Layer 4 of a small transformer language model trained on English Wikipedia (10 layers, counted from 0, width 128).
A neuron's activation on a vector x is SiLU(gate . x) times (in . x), where the dot is the dot product.

Input weights of the MLP neurons that the questions are about. A number n stands for n times 0.0026.
n19 gate: 116 -83 -160 141 -102 -21 4 -7 -110 3 -217 -131 -87 192 165 14 -107 -119 -38 -21 73 144 -65 -80 84 46 -25 42 96 -55 38 -127 -190 -172 -76 -183 38 10 -134 73 -17 -150 81 -38 -183 21 83 -145 93 -150 -53 -39 -4 -32 247 -99 42 98 -84 133 45 3 -34 128 170 96 -282 -85 148 144 292 -33 -35 -63 186 -18 -7 0 38 -105 25 100 -109 -63 42 65 131 -143 154 76 17 -3 -265 180 -36 117 78 -171 -30 -79 115 213 66 -87 31 217 -86 83 -192 32 143 271 -32 84 163 40 -85 -91 -108 39 45 84 126 154 52 96 -221 -3
n21 gate: 254 88 34 78 -202 -94 145 183 -71 -172 -40 101 -150 -4 56 -159 99 -7 44 -33 -100 4 -87 -99 -81 -19 -134 60 -83 178 -124 -192 -84 36 -73 95 -11 -137 87 59 18 81 25 -109 -19 151 22 -146 -72 206 -411 -163 148 -79 181 187 -63 19 -52 4 11 -122 137 -277 -141 98 18 -166 -190 -93 4 56 97 182 152 -178 7 7 -70 366 -64 59 89 77 -4 -148 -4 -241 159 29 -92 -177 104 84 71 153 157 72 -193 197 -80 18 18 -48 160 -69 -51 -95 15 -60 -106 -45 105 -233 35 -99 -151 -70 38 -96 -73 70 167 104 55 23 -104 0
n29 gate: -91 58 -60 -210 -118 19 -20 -281 8 78 -158 227 -188 129 12 -224 221 51 -8 134 67 -35 -8 -299 -285 107 63 190 12 -170 39 -35 132 -158 70 159 8 -90 -93 -101 55 31 26 -177 12 -72 -51 107 142 121 -107 91 -59 -56 -96 -194 39 95 39 -187 16 -15 -38 -62 210 131 35 -119 12 20 43 -41 -131 -287 -47 12 -79 59 -90 86 -181 -121 -185 255 127 -115 27 -111 231 -93 -183 -55 -15 198 199 93 -111 -4 -250 -54 -8 -55 0 -59 290 -4 12 82 67 -20 -189 -192 195 -283 56 143 133 122 205 20 -43 201 106 16 -147 132 193 73
n31 gate: -141 224 30 15 17 -7 -4 0 -34 -91 105 -167 -168 -66 26 84 -218 228 161 52 132 184 0 87 -15 136 -4 -103 -104 47 221 43 -22 -14 0 -98 -263 238 61 -98 37 -15 113 18 103 75 135 -152 14 -29 48 195 110 15 -151 121 -279 181 -125 275 181 106 -64 29 144 151 244 89 -103 -151 -18 91 63 -136 231 -18 167 -213 59 179 143 -116 107 -15 -178 -122 47 -36 -36 25 -124 -73 -39 26 41 -235 -93 -34 157 101 128 -172 66 -44 25 -180 -90 -138 99 129 -176 157 275 40 10 -28 -135 -62 -49 37 7 -40 -4 121 25 -79 -7 -100
n181 gate: -118 -112 -41 -133 -34 -4 66 35 -48 80 -190 141 72 18 85 55 -40 121 22 29 -121 101 -36 297 33 55 103 -173 -44 101 -54 -129 -22 187 -160 94 -84 153 -50 145 4 164 -60 161 -99 11 4 18 54 182 -63 88 84 183 143 -138 179 37 -62 -36 29 145 -267 54 -177 -93 65 -4 96 -26 -188 14 -33 29 18 -15 81 -110 -95 -44 -154 188 -51 193 -66 21 -72 114 -244 -162 -18 -47 35 64 122 47 -67 115 87 209 210 -186 113 149 176 280 22 250 -149 -110 -90 145 63 95 -21 38 -156 -157 -60 -69 119 37 -29 384 -119 -134 128 -153
n206 gate: 89 68 43 12 40 -94 101 306 86 122 27 -152 4 -62 -66 -39 -153 -224 42 -136 301 227 76 157 -146 -136 43 -50 -47 42 167 102 -270 -186 172 -160 -188 -166 -45 130 73 100 108 102 97 -307 69 -156 -136 -138 210 151 -174 16 76 -101 4 50 -66 -56 -53 -48 64 -118 123 170 -27 139 -43 39 -103 264 0 -8 -31 85 51 93 77 -96 -320 31 -185 -50 -160 -155 -72 -4 113 190 -88 -15 56 -20 -12 -209 78 -59 4 -209 134 39 88 -4 141 -27 -300 61 23 175 75 -106 -105 -27 11 151 79 35 -36 -181 -168 -39 -147 -104 -206 67 -54 -184
n213 gate: 228 -115 14 27 81 68 7 -110 -24 -119 -115 175 3 90 67 -93 -109 -144 57 121 110 79 -66 112 103 -23 -292 -13 -199 -108 184 52 13 -151 -126 -56 79 -77 -43 96 93 -93 -55 -98 81 -112 -43 7 144 83 44 -141 -27 129 52 139 -93 100 -140 -65 43 81 263 -76 144 82 36 208 80 -43 -155 181 -24 67 73 -247 61 -104 -249 77 -99 -49 -40 90 -27 104 46 -162 114 -102 -195 -76 36 45 -7 125 -118 -34 -114 -95 -24 -123 -10 60 -36 -69 253 -116 -7 215 7 -54 -17 73 10 -45 120 133 96 -140 -89 -120 64 113 -95 14 170 -107
n245 gate: -104 54 134 141 28 36 29 -85 134 -156 0 100 -99 -51 -15 143 -167 -40 -22 107 -11 -105 -159 -236 -26 -162 -193 -115 -257 -79 -188 162 -134 -61 55 -149 -62 66 173 -146 91 110 -173 -75 -52 71 -80 223 86 -29 -19 18 48 101 119 -36 -107 196 -92 -46 -120 -199 47 22 -106 -7 -175 -61 0 -52 -146 -70 63 -162 228 62 -204 59 -194 136 68 -95 110 -15 -59 -22 -87 -54 4 232 -4 -183 -78 223 63 83 71 251 -241 -47 -162 117 182 -128 -4 -195 -217 -106 -201 74 -98 -138 -4 44 -73 -172 -182 7 -98 195 -98 55 -11 210 51 -49 18 36
n253 gate: -15 -47 81 -132 -133 -4 201 123 -114 -54 43 18 -91 -91 -80 80 -7 84 62 -40 44 36 129 291 -54 -252 -355 -18 -96 -11 79 -57 39 -68 -69 86 -14 -272 50 148 -166 -123 -42 -7 -293 -137 -47 191 -171 105 150 237 -62 7 11 63 313 -179 33 -32 -40 -119 92 -54 -109 157 141 57 113 4 -133 -35 40 -4 -127 -262 -74 33 76 -62 -97 -94 -164 -101 -62 -68 61 39 -274 0 -40 141 60 -22 41 -193 40 200 -138 -18 -156 40 130 -33 -183 150 150 0 138 26 286 -18 184 76 -66 122 95 -44 -78 69 -32 36 -36 33 -54 85 135 -28
n19 in: 63 134 -19 -156 176 -72 188 96 105 98 -94 -101 -96 -92 0 140 -109 -122 22 185 -199 25 -51 200 -125 -152 -241 -70 -56 25 -25 216 116 22 4 -7 -95 -280 -119 -26 -84 147 -248 0 -133 -41 -135 -153 187 95 -45 -362 77 56 -18 96 -103 -55 -48 -147 160 -46 47 -192 -64 123 22 -29 115 -78 44 81 -71 -7 122 -151 71 129 176 81 -325 146 -41 22 -41 -14 232 -154 97 36 -87 0 71 34 116 -123 -30 -112 -10 4 -158 -55 -223 -22 -40 87 -178 18 -18 59 -188 -244 7 -147 74 -162 -39 -250 -34 -147 36 63 -122 -88 -47 143 -77 -83
n21 in: 45 -186 171 73 4 -59 -32 -190 20 -91 87 142 -154 169 149 -32 64 -56 -52 186 -32 55 -127 -84 132 61 -36 65 118 -36 -52 -8 -273 352 -108 -111 -8 24 -150 40 320 136 -27 -189 -77 49 128 -114 0 36 -284 -145 218 -238 39 20 -121 117 -226 375 -56 124 -8 -155 -149 -75 148 -176 -170 -52 -32 -84 -20 36 32 -72 102 -230 100 8 -58 -60 153 -12 -187 -197 4 -207 43 4 -16 16 -187 219 77 83 69 -41 23 115 -284 44 0 -180 -131 -67 -59 84 144 -93 -70 0 -94 125 -142 27 -168 -193 255 -153 -80 -101 28 213 159 217 161 -137
n29 in: 0 -39 306 52 -82 -23 -179 -192 -149 -20 31 -216 251 75 -80 -32 161 63 -67 -40 87 39 -74 -12 -8 0 -124 92 241 -276 -55 248 43 54 -157 -152 146 170 0 59 -83 -47 -27 -50 -72 -323 86 -272 62 193 16 87 -139 4 0 65 -171 -12 87 104 -4 188 -12 -258 -37 -342 -83 69 -267 111 63 56 124 -369 71 -67 -36 -143 -79 -146 77 231 44 -20 -216 85 339 -89 -62 -246 86 79 -119 -126 -28 -129 12 -32 15 -59 32 178 -20 8 -86 31 78 -47 -28 -155 -142 44 96 -107 -15 -30 -23 -8 -207 20 78 67 -115 127 74 56 147 -244
n31 in: 127 -60 157 -73 3 -35 69 -219 11 21 -50 55 -292 40 29 -32 -57 -112 -58 -7 65 209 32 46 -68 206 211 72 131 -42 89 28 -18 145 -86 0 -4 -72 -28 -43 -254 11 152 -169 -76 -22 -139 -62 -141 -161 -33 137 123 -202 99 112 123 199 -235 -98 96 132 -39 117 -45 -46 179 -84 98 152 39 10 98 130 86 140 33 -152 -129 -75 55 -107 72 43 55 211 113 112 -102 96 21 -136 105 37 40 131 138 -264 21 85 26 -133 43 -68 309 -64 -223 -164 140 47 77 216 135 54 202 -72 -195 -108 148 4 -128 7 -195 14 -71 -150 -90 -21
n181 in: -74 -76 32 -4 26 197 241 -118 170 69 239 144 -101 7 -56 38 148 -66 -306 -3 -240 308 99 0 -38 45 102 -165 -92 24 -100 -3 86 -79 -270 151 0 38 -96 -155 -135 -49 80 -71 74 43 138 -155 99 7 49 -276 -192 67 147 -57 -136 -84 199 -102 -24 151 20 -86 151 48 -42 75 -28 115 104 73 99 -188 -66 14 -46 7 7 -115 -100 -103 -66 -80 14 102 10 64 -99 223 -72 -28 3 226 -109 3 28 18 -116 58 11 28 -14 183 -10 178 -154 -7 -56 67 -46 11 -63 112 86 97 169 146 175 3 62 153 175 10 -175 -50 31 24
n206 in: 25 -192 17 -200 155 190 -62 -96 -210 49 97 109 -43 -58 -154 -29 8 -99 -91 137 -91 -49 28 94 4 253 42 -54 -247 -154 -175 -8 -4 -325 -37 86 -152 8 -8 -90 -115 264 -123 81 100 -152 -111 -134 -69 214 -263 -187 -145 278 -247 -341 -132 21 -37 72 90 68 64 -314 -51 146 -70 4 -66 -75 -90 43 -92 -33 -70 25 209 -170 4 -37 -51 -119 -70 -148 221 69 77 28 -65 -86 -135 103 148 336 180 -102 13 -105 47 122 -64 -66 49 169 -45 24 -171 -279 -181 -37 198 -67 71 -207 -138 -320 -124 -95 -51 8 33 -228 174 -116 41 -109 21 97
n213 in: -7 105 -36 -78 -110 -89 123 28 66 -38 -25 33 -101 126 55 -29 -54 32 187 -111 -100 -64 -32 -109 -68 26 -10 195 39 159 32 -6 274 70 87 83 64 -42 -95 158 -190 45 103 54 -124 33 173 105 285 94 -124 78 45 63 165 170 -136 -101 -140 -148 166 31 -66 -13 -3 25 97 0 -10 97 10 111 -49 -36 91 55 -75 -62 52 36 76 -192 -130 -36 -26 -35 -45 -145 219 -166 -55 81 -198 -20 49 -32 144 16 123 -54 -149 -81 257 113 147 115 -86 -151 6 169 152 -86 49 117 -71 158 35 -81 20 42 -64 -107 -182 -156 58 -86 -94 -44
n245 in: -138 22 123 -115 39 56 8 -187 -42 -8 -37 -127 -312 91 134 -49 353 -11 -137 -15 114 108 123 -41 132 -237 27 214 69 67 -26 104 -67 190 106 -30 91 8 112 -370 -94 4 -135 -45 46 -334 38 123 45 151 -27 -88 152 -58 -60 -59 118 -4 179 70 8 -110 -56 -64 -121 -149 0 189 187 233 230 -61 235 175 49 -8 -46 -88 61 -118 -62 -124 30 295 -73 115 -30 -144 246 -90 -139 15 92 -160 112 -127 -134 -46 166 19 -43 -27 332 4 120 97 82 -98 -38 23 -171 -4 12 19 43 91 33 19 47 -19 -45 57 65 -160 -98 -147 -118 -130
n253 in: -267 0 123 59 -70 -107 168 147 95 139 11 -67 -49 101 -43 479 289 98 144 -63 -167 -103 -12 -15 -244 78 -157 176 16 8 50 122 -180 8 -124 -4 182 31 15 -197 -43 -58 45 111 153 -92 -131 -12 -65 35 59 16 20 -12 34 163 -82 164 -35 -49 69 200 -198 -65 -32 73 -120 -27 -16 -117 -77 -122 -249 -172 -195 43 -126 -312 -62 -89 -44 -54 78 175 63 4 -107 148 84 -65 127 109 19 253 111 -326 130 -56 -137 85 56 55 135 167 88 -4 -35 -8 -241 -59 72 -32 -126 23 -41 52 57 19 36 105 -108 203 98 23 -19 -135 -371 114

Each question shows a token from some text and the vector x that enters the MLP there. A number n stands for n times 0.0049.

" \"": 116 -141 -3 139 173 7 -136 10 101 46 -35 -39 -203 28 -39 77 -52 -163 4 -187 117 -115 -3 -52 -32 -4 -56 -100 241 74 53 -22 -7 32 98 -172 23 98 -11 -15 91 -194 -92 18 45 -34 -140 -31 134 -6 -137 -203 162 -62 -55 -158 -44 5 -48 -21 129 -155 -71 136 224 -5 34 -113 -22 -44 -159 72 -12 -11 129 -52 14 -39 144 -69 10 42 -234 81 -195 94 175 31 113 -62 107 27 86 -242 -89 -74 -42 -11 10 23 100 128 104 45 -122 57 -12 7 38 -119 13 28 -154 -200 -34 62 6 -50 173 106 119 -59 -91 -132 81 -1 101 135
Which neuron lights up most? n19

" new": 54 -24 -18 35 -178 -10 1 -50 29 -105 70 105 -127 -130 96 27 127 -31 -113 -162 19 -37 -3 140 -94 -94 57 -96 70 -76 13 -24 206 15 38 -12 10 49 3 -5 48 -196 -47 201 24 -67 -22 -104 147 109 -9 -65 173 -83 26 -78 -88 50 73 -131 81 -57 -22 59 127 -76 -7 121 -64 -112 -96 129 -2 -15 -29 304 -185 -46 14 -214 -8 -102 56 -98 -11 -170 93 118 -46 -8 35 67 26 -244 -42 4 196 -95 -96 76 196 47 -85 -73 44 -47 113 -102 206 -11 0 -126 9 -152 -81 4 -30 152 98 84 175 162 60 -95 110 25 222 166
The two highest activations, in order: n29, n21

" A": -31 -11 -10 68 265 110 -19 -72 -17 118 -56 54 -54 -125 -143 126 94 -18 65 -39 81 27 136 -53 -47 1 -10 2 -99 62 -81 74 187 133 96 -98 -61 -72 86 94 82 -94 -164 57 15 -64 61 -49 145 -59 66 -236 181 -46 124 27 42 -202 -48 -68 167 -7 -67 106 93 -194 -154 32 -9 -196 -220 68 -54 -71 51 185 -82 -80 87 -112 -24 -79 -68 154 -157 -62 -4 2 -91 11 69 211 28 -126 177 74 100 -52 -69 7 91 225 74 20 62 207 166 -68 151 160 -85 188 100 -156 -94 -134 2 14 127 5 -36 15 7 -48 50 -126 190 55
Which neuron lights up most? n181

"ver": -9 -12 5 -49 23 -21 46 -74 14 44 -6 -173 -73 89 -136 -5 117 -50 -35 73 -156 -72 -92 -112 56 -72 -174 58 -201 -109 -96 -40 20 -27 109 -79 61 -134 46 -12 67 -110 133 67 21 60 -53 198 -57 179 -241 -84 -92 -29 26 54 -129 -64 -213 91 157 120 49 107 225 -81 -175 60 -178 -110 27 69 -122 -37 -24 182 -50 57 45 -181 -89 -46 42 179 -78 191 186 -149 115 109 -42 -32 139 34 116 77 62 -58 103 -64 204 8 -27 -63 22 137 155 66 188 -68 -2 89 -59 -83 -5 -69 272 -45 -111 62 110 -16 -172 -238 137 -107 79 62
Which neuron lights up most? n29

" Har": -93 -159 130 45 117 -68 -99 93 35 83 -88 -40 -192 -3 4 -28 90 -34 -61 15 145 -198 -31 -29 9 -145 -160 -145 43 32 -150 -30 98 149 19 -88 86 32 37 144 37 -213 -145 101 63 -20 -15 26 72 -40 -72 -160 212 -136 120 40 -15 1 -46 -33 -72 -161 -181 130 48 -6 -145 -72 -26 -54 -105 12 156 49 114 212 -87 44 155 -2 -221 -12 -15 164 -64 -41 196 93 -14 59 -157 264 51 -6 175 83 -103 -60 19 46 -3 9 55 -84 -34 -9 -57 -244 205 -10 -20 192 66 -149 -158 80 -43 88 -38 85 118 234 2 -142 -70 13 91 58
The most active neuron and its activation: n245, at about 5

"c": 48 133 -148 -34 255 44 60 170 47 96 109 -252 -60 0 192 21 -77 -33 -157 -159 78 -71 -13 -76 -3 43 -30 -7 33 -147 -83 -105 153 -35 135 29 224 -49 -115 -162 -30 14 94 -99 -16 -155 -50 125 -92 -21 -4 -14 -127 -51 57 114 -27 187 -121 114 160 128 -120 114 -113 -16 -79 4 -281 -75 40 213 -169 13 -236 102 52 54 -114 -18 -163 46 -49 128 -200 37 127 -33 -170 0 119 12 29 -16 56 68 42 11 -10 100 149 136 182 66 -139 -118 36 -33 151 -26 -146 49 145 -33 -90 57 -139 -168 -30 -30 23 26 -127 93 -214 32 -101 -45
The most active neuron and its activation: n31, at about 2.4

"\n": 16 -152 -127 140 91 139 40 -22 157 -30 85 54 -66 -123 -60 153 -3 -241 65 -103 49 -6 30 -50 -8 -78 -17 -138 -45 1 77 -121 124 124 135 6 61 20 6 1 105 -228 -78 130 38 109 3 101 197 27 -12 -73 101 -170 77 -42 103 -181 -65 -166 160 -90 60 4 88 -71 -26 -73 -83 -56 -63 -36 -16 -103 87 139 -26 -114 -21 -58 35 105 31 -11 139 -119 18 75 68 -41 123 118 -5 -248 -152 160 -51 -50 110 117 58 107 71 77 37 -189 -71 -203 116 16 88 102 -123 -175 21 3 -119 78 -54 -83 199 -150 75 -161 15 4 48 67
Which neuron lights up most? n21

"ff": -104 -51 63 -49 114 95 242 -26 -62 -189 158 -40 -47 131 -89 -3 67 -79 -36 -307 -218 -170 -153 8 107 -13 -117 -122 -66 -73 -91 -253 -71 -66 35 111 136 170 -74 -12 -2 37 61 56 79 -73 -112 125 146 88 46 -156 -18 17 21 159 49 -87 -29 45 102 132 31 158 275 17 -78 49 -11 -39 -146 -43 95 -11 -43 -30 72 51 24 -63 -290 33 108 -45 -63 134 154 -62 -98 151 0 111 9 -91 13 152 -96 160 44 78 86 -73 102 32 99 -89 -68 5 180 211 -143 123 58 -156 -75 9 43 -15 35 33 129 108 114 43 -36 78 62 138
Which neuron lights up most? n181

",": -12 -99 9 100 23 92 69 -58 121 -103 32 -24 7 -138 27 -13 -71 -95 110 17 -55 -10 79 89 -96 2 47 76 87 164 -80 -88 55 -13 -1 86 -93 41 32 60 96 -123 -243 3 -12 112 -72 76 99 169 37 -151 20 -172 -54 -108 -145 -162 -200 -26 72 -96 142 45 36 -53 4 -90 -48 19 -33 158 57 -159 97 235 -28 -69 -84 -182 -80 204 99 57 3 -216 84 153 -102 40 74 -14 11 -217 36 13 83 -73 48 72 111 -46 58 89 -94 -96 138 -118 187 186 -6 56 -142 -182 -123 22 166 -124 -23 -33 176 -23 127 -62 115 -115 38 29
The most active neuron and its activation: n253, at about 0.53

"ell": -108 -72 148 29 -76 91 95 -48 -62 -223 40 -117 -186 6 21 18 84 -45 66 -158 -40 -173 -47 -129 -39 -115 21 190 -95 93 -34 -127 -29 101 -85 -30 234 92 -68 50 41 -50 38 116 159 13 -42 234 -48 41 -91 -38 18 -137 184 -45 119 42 -17 -137 148 -35 -102 -140 -69 31 -52 -124 -159 -105 149 31 -3 -62 -103 23 -30 43 77 -116 -328 15 43 0 -65 -21 165 0 -48 -26 -138 -115 11 -89 135 160 85 -10 159 197 -33 -55 -108 -212 82 22 133 -72 168 -140 -107 191 85 112 75 104 259 -156 16 -15 -44 -134 30 -135 59 -4 -40 15
Which neuron lights up most? n21

" ": 63 -281 96 214 -87 -12 -12 69 9 -198 39 91 -81 -146 100 196 22 -22 -89 65 51 3 132 -49 -68 -48 -28 -30 136 -113 -74 -23 196 6 11 -59 -26 100 24 173 169 -141 -21 116 113 -5 88 99 -67 140 -31 -135 80 -28 33 -14 -189 -93 -131 -43 86 -41 -37 48 268 20 -18 82 35 -198 -14 9 4 25 32 31 -138 -88 76 -63 -49 99 -334 96 -60 -103 123 53 -67 66 177 0 92 -16 -58 19 -62 -231 252 -45 18 74 24 115 -125 -15 139 -241 143 13 -50 45 35 -124 -138 137 -68 30 -12 13 96 36 83 -55 63 -17 91 69
Which neuron lights up most? n245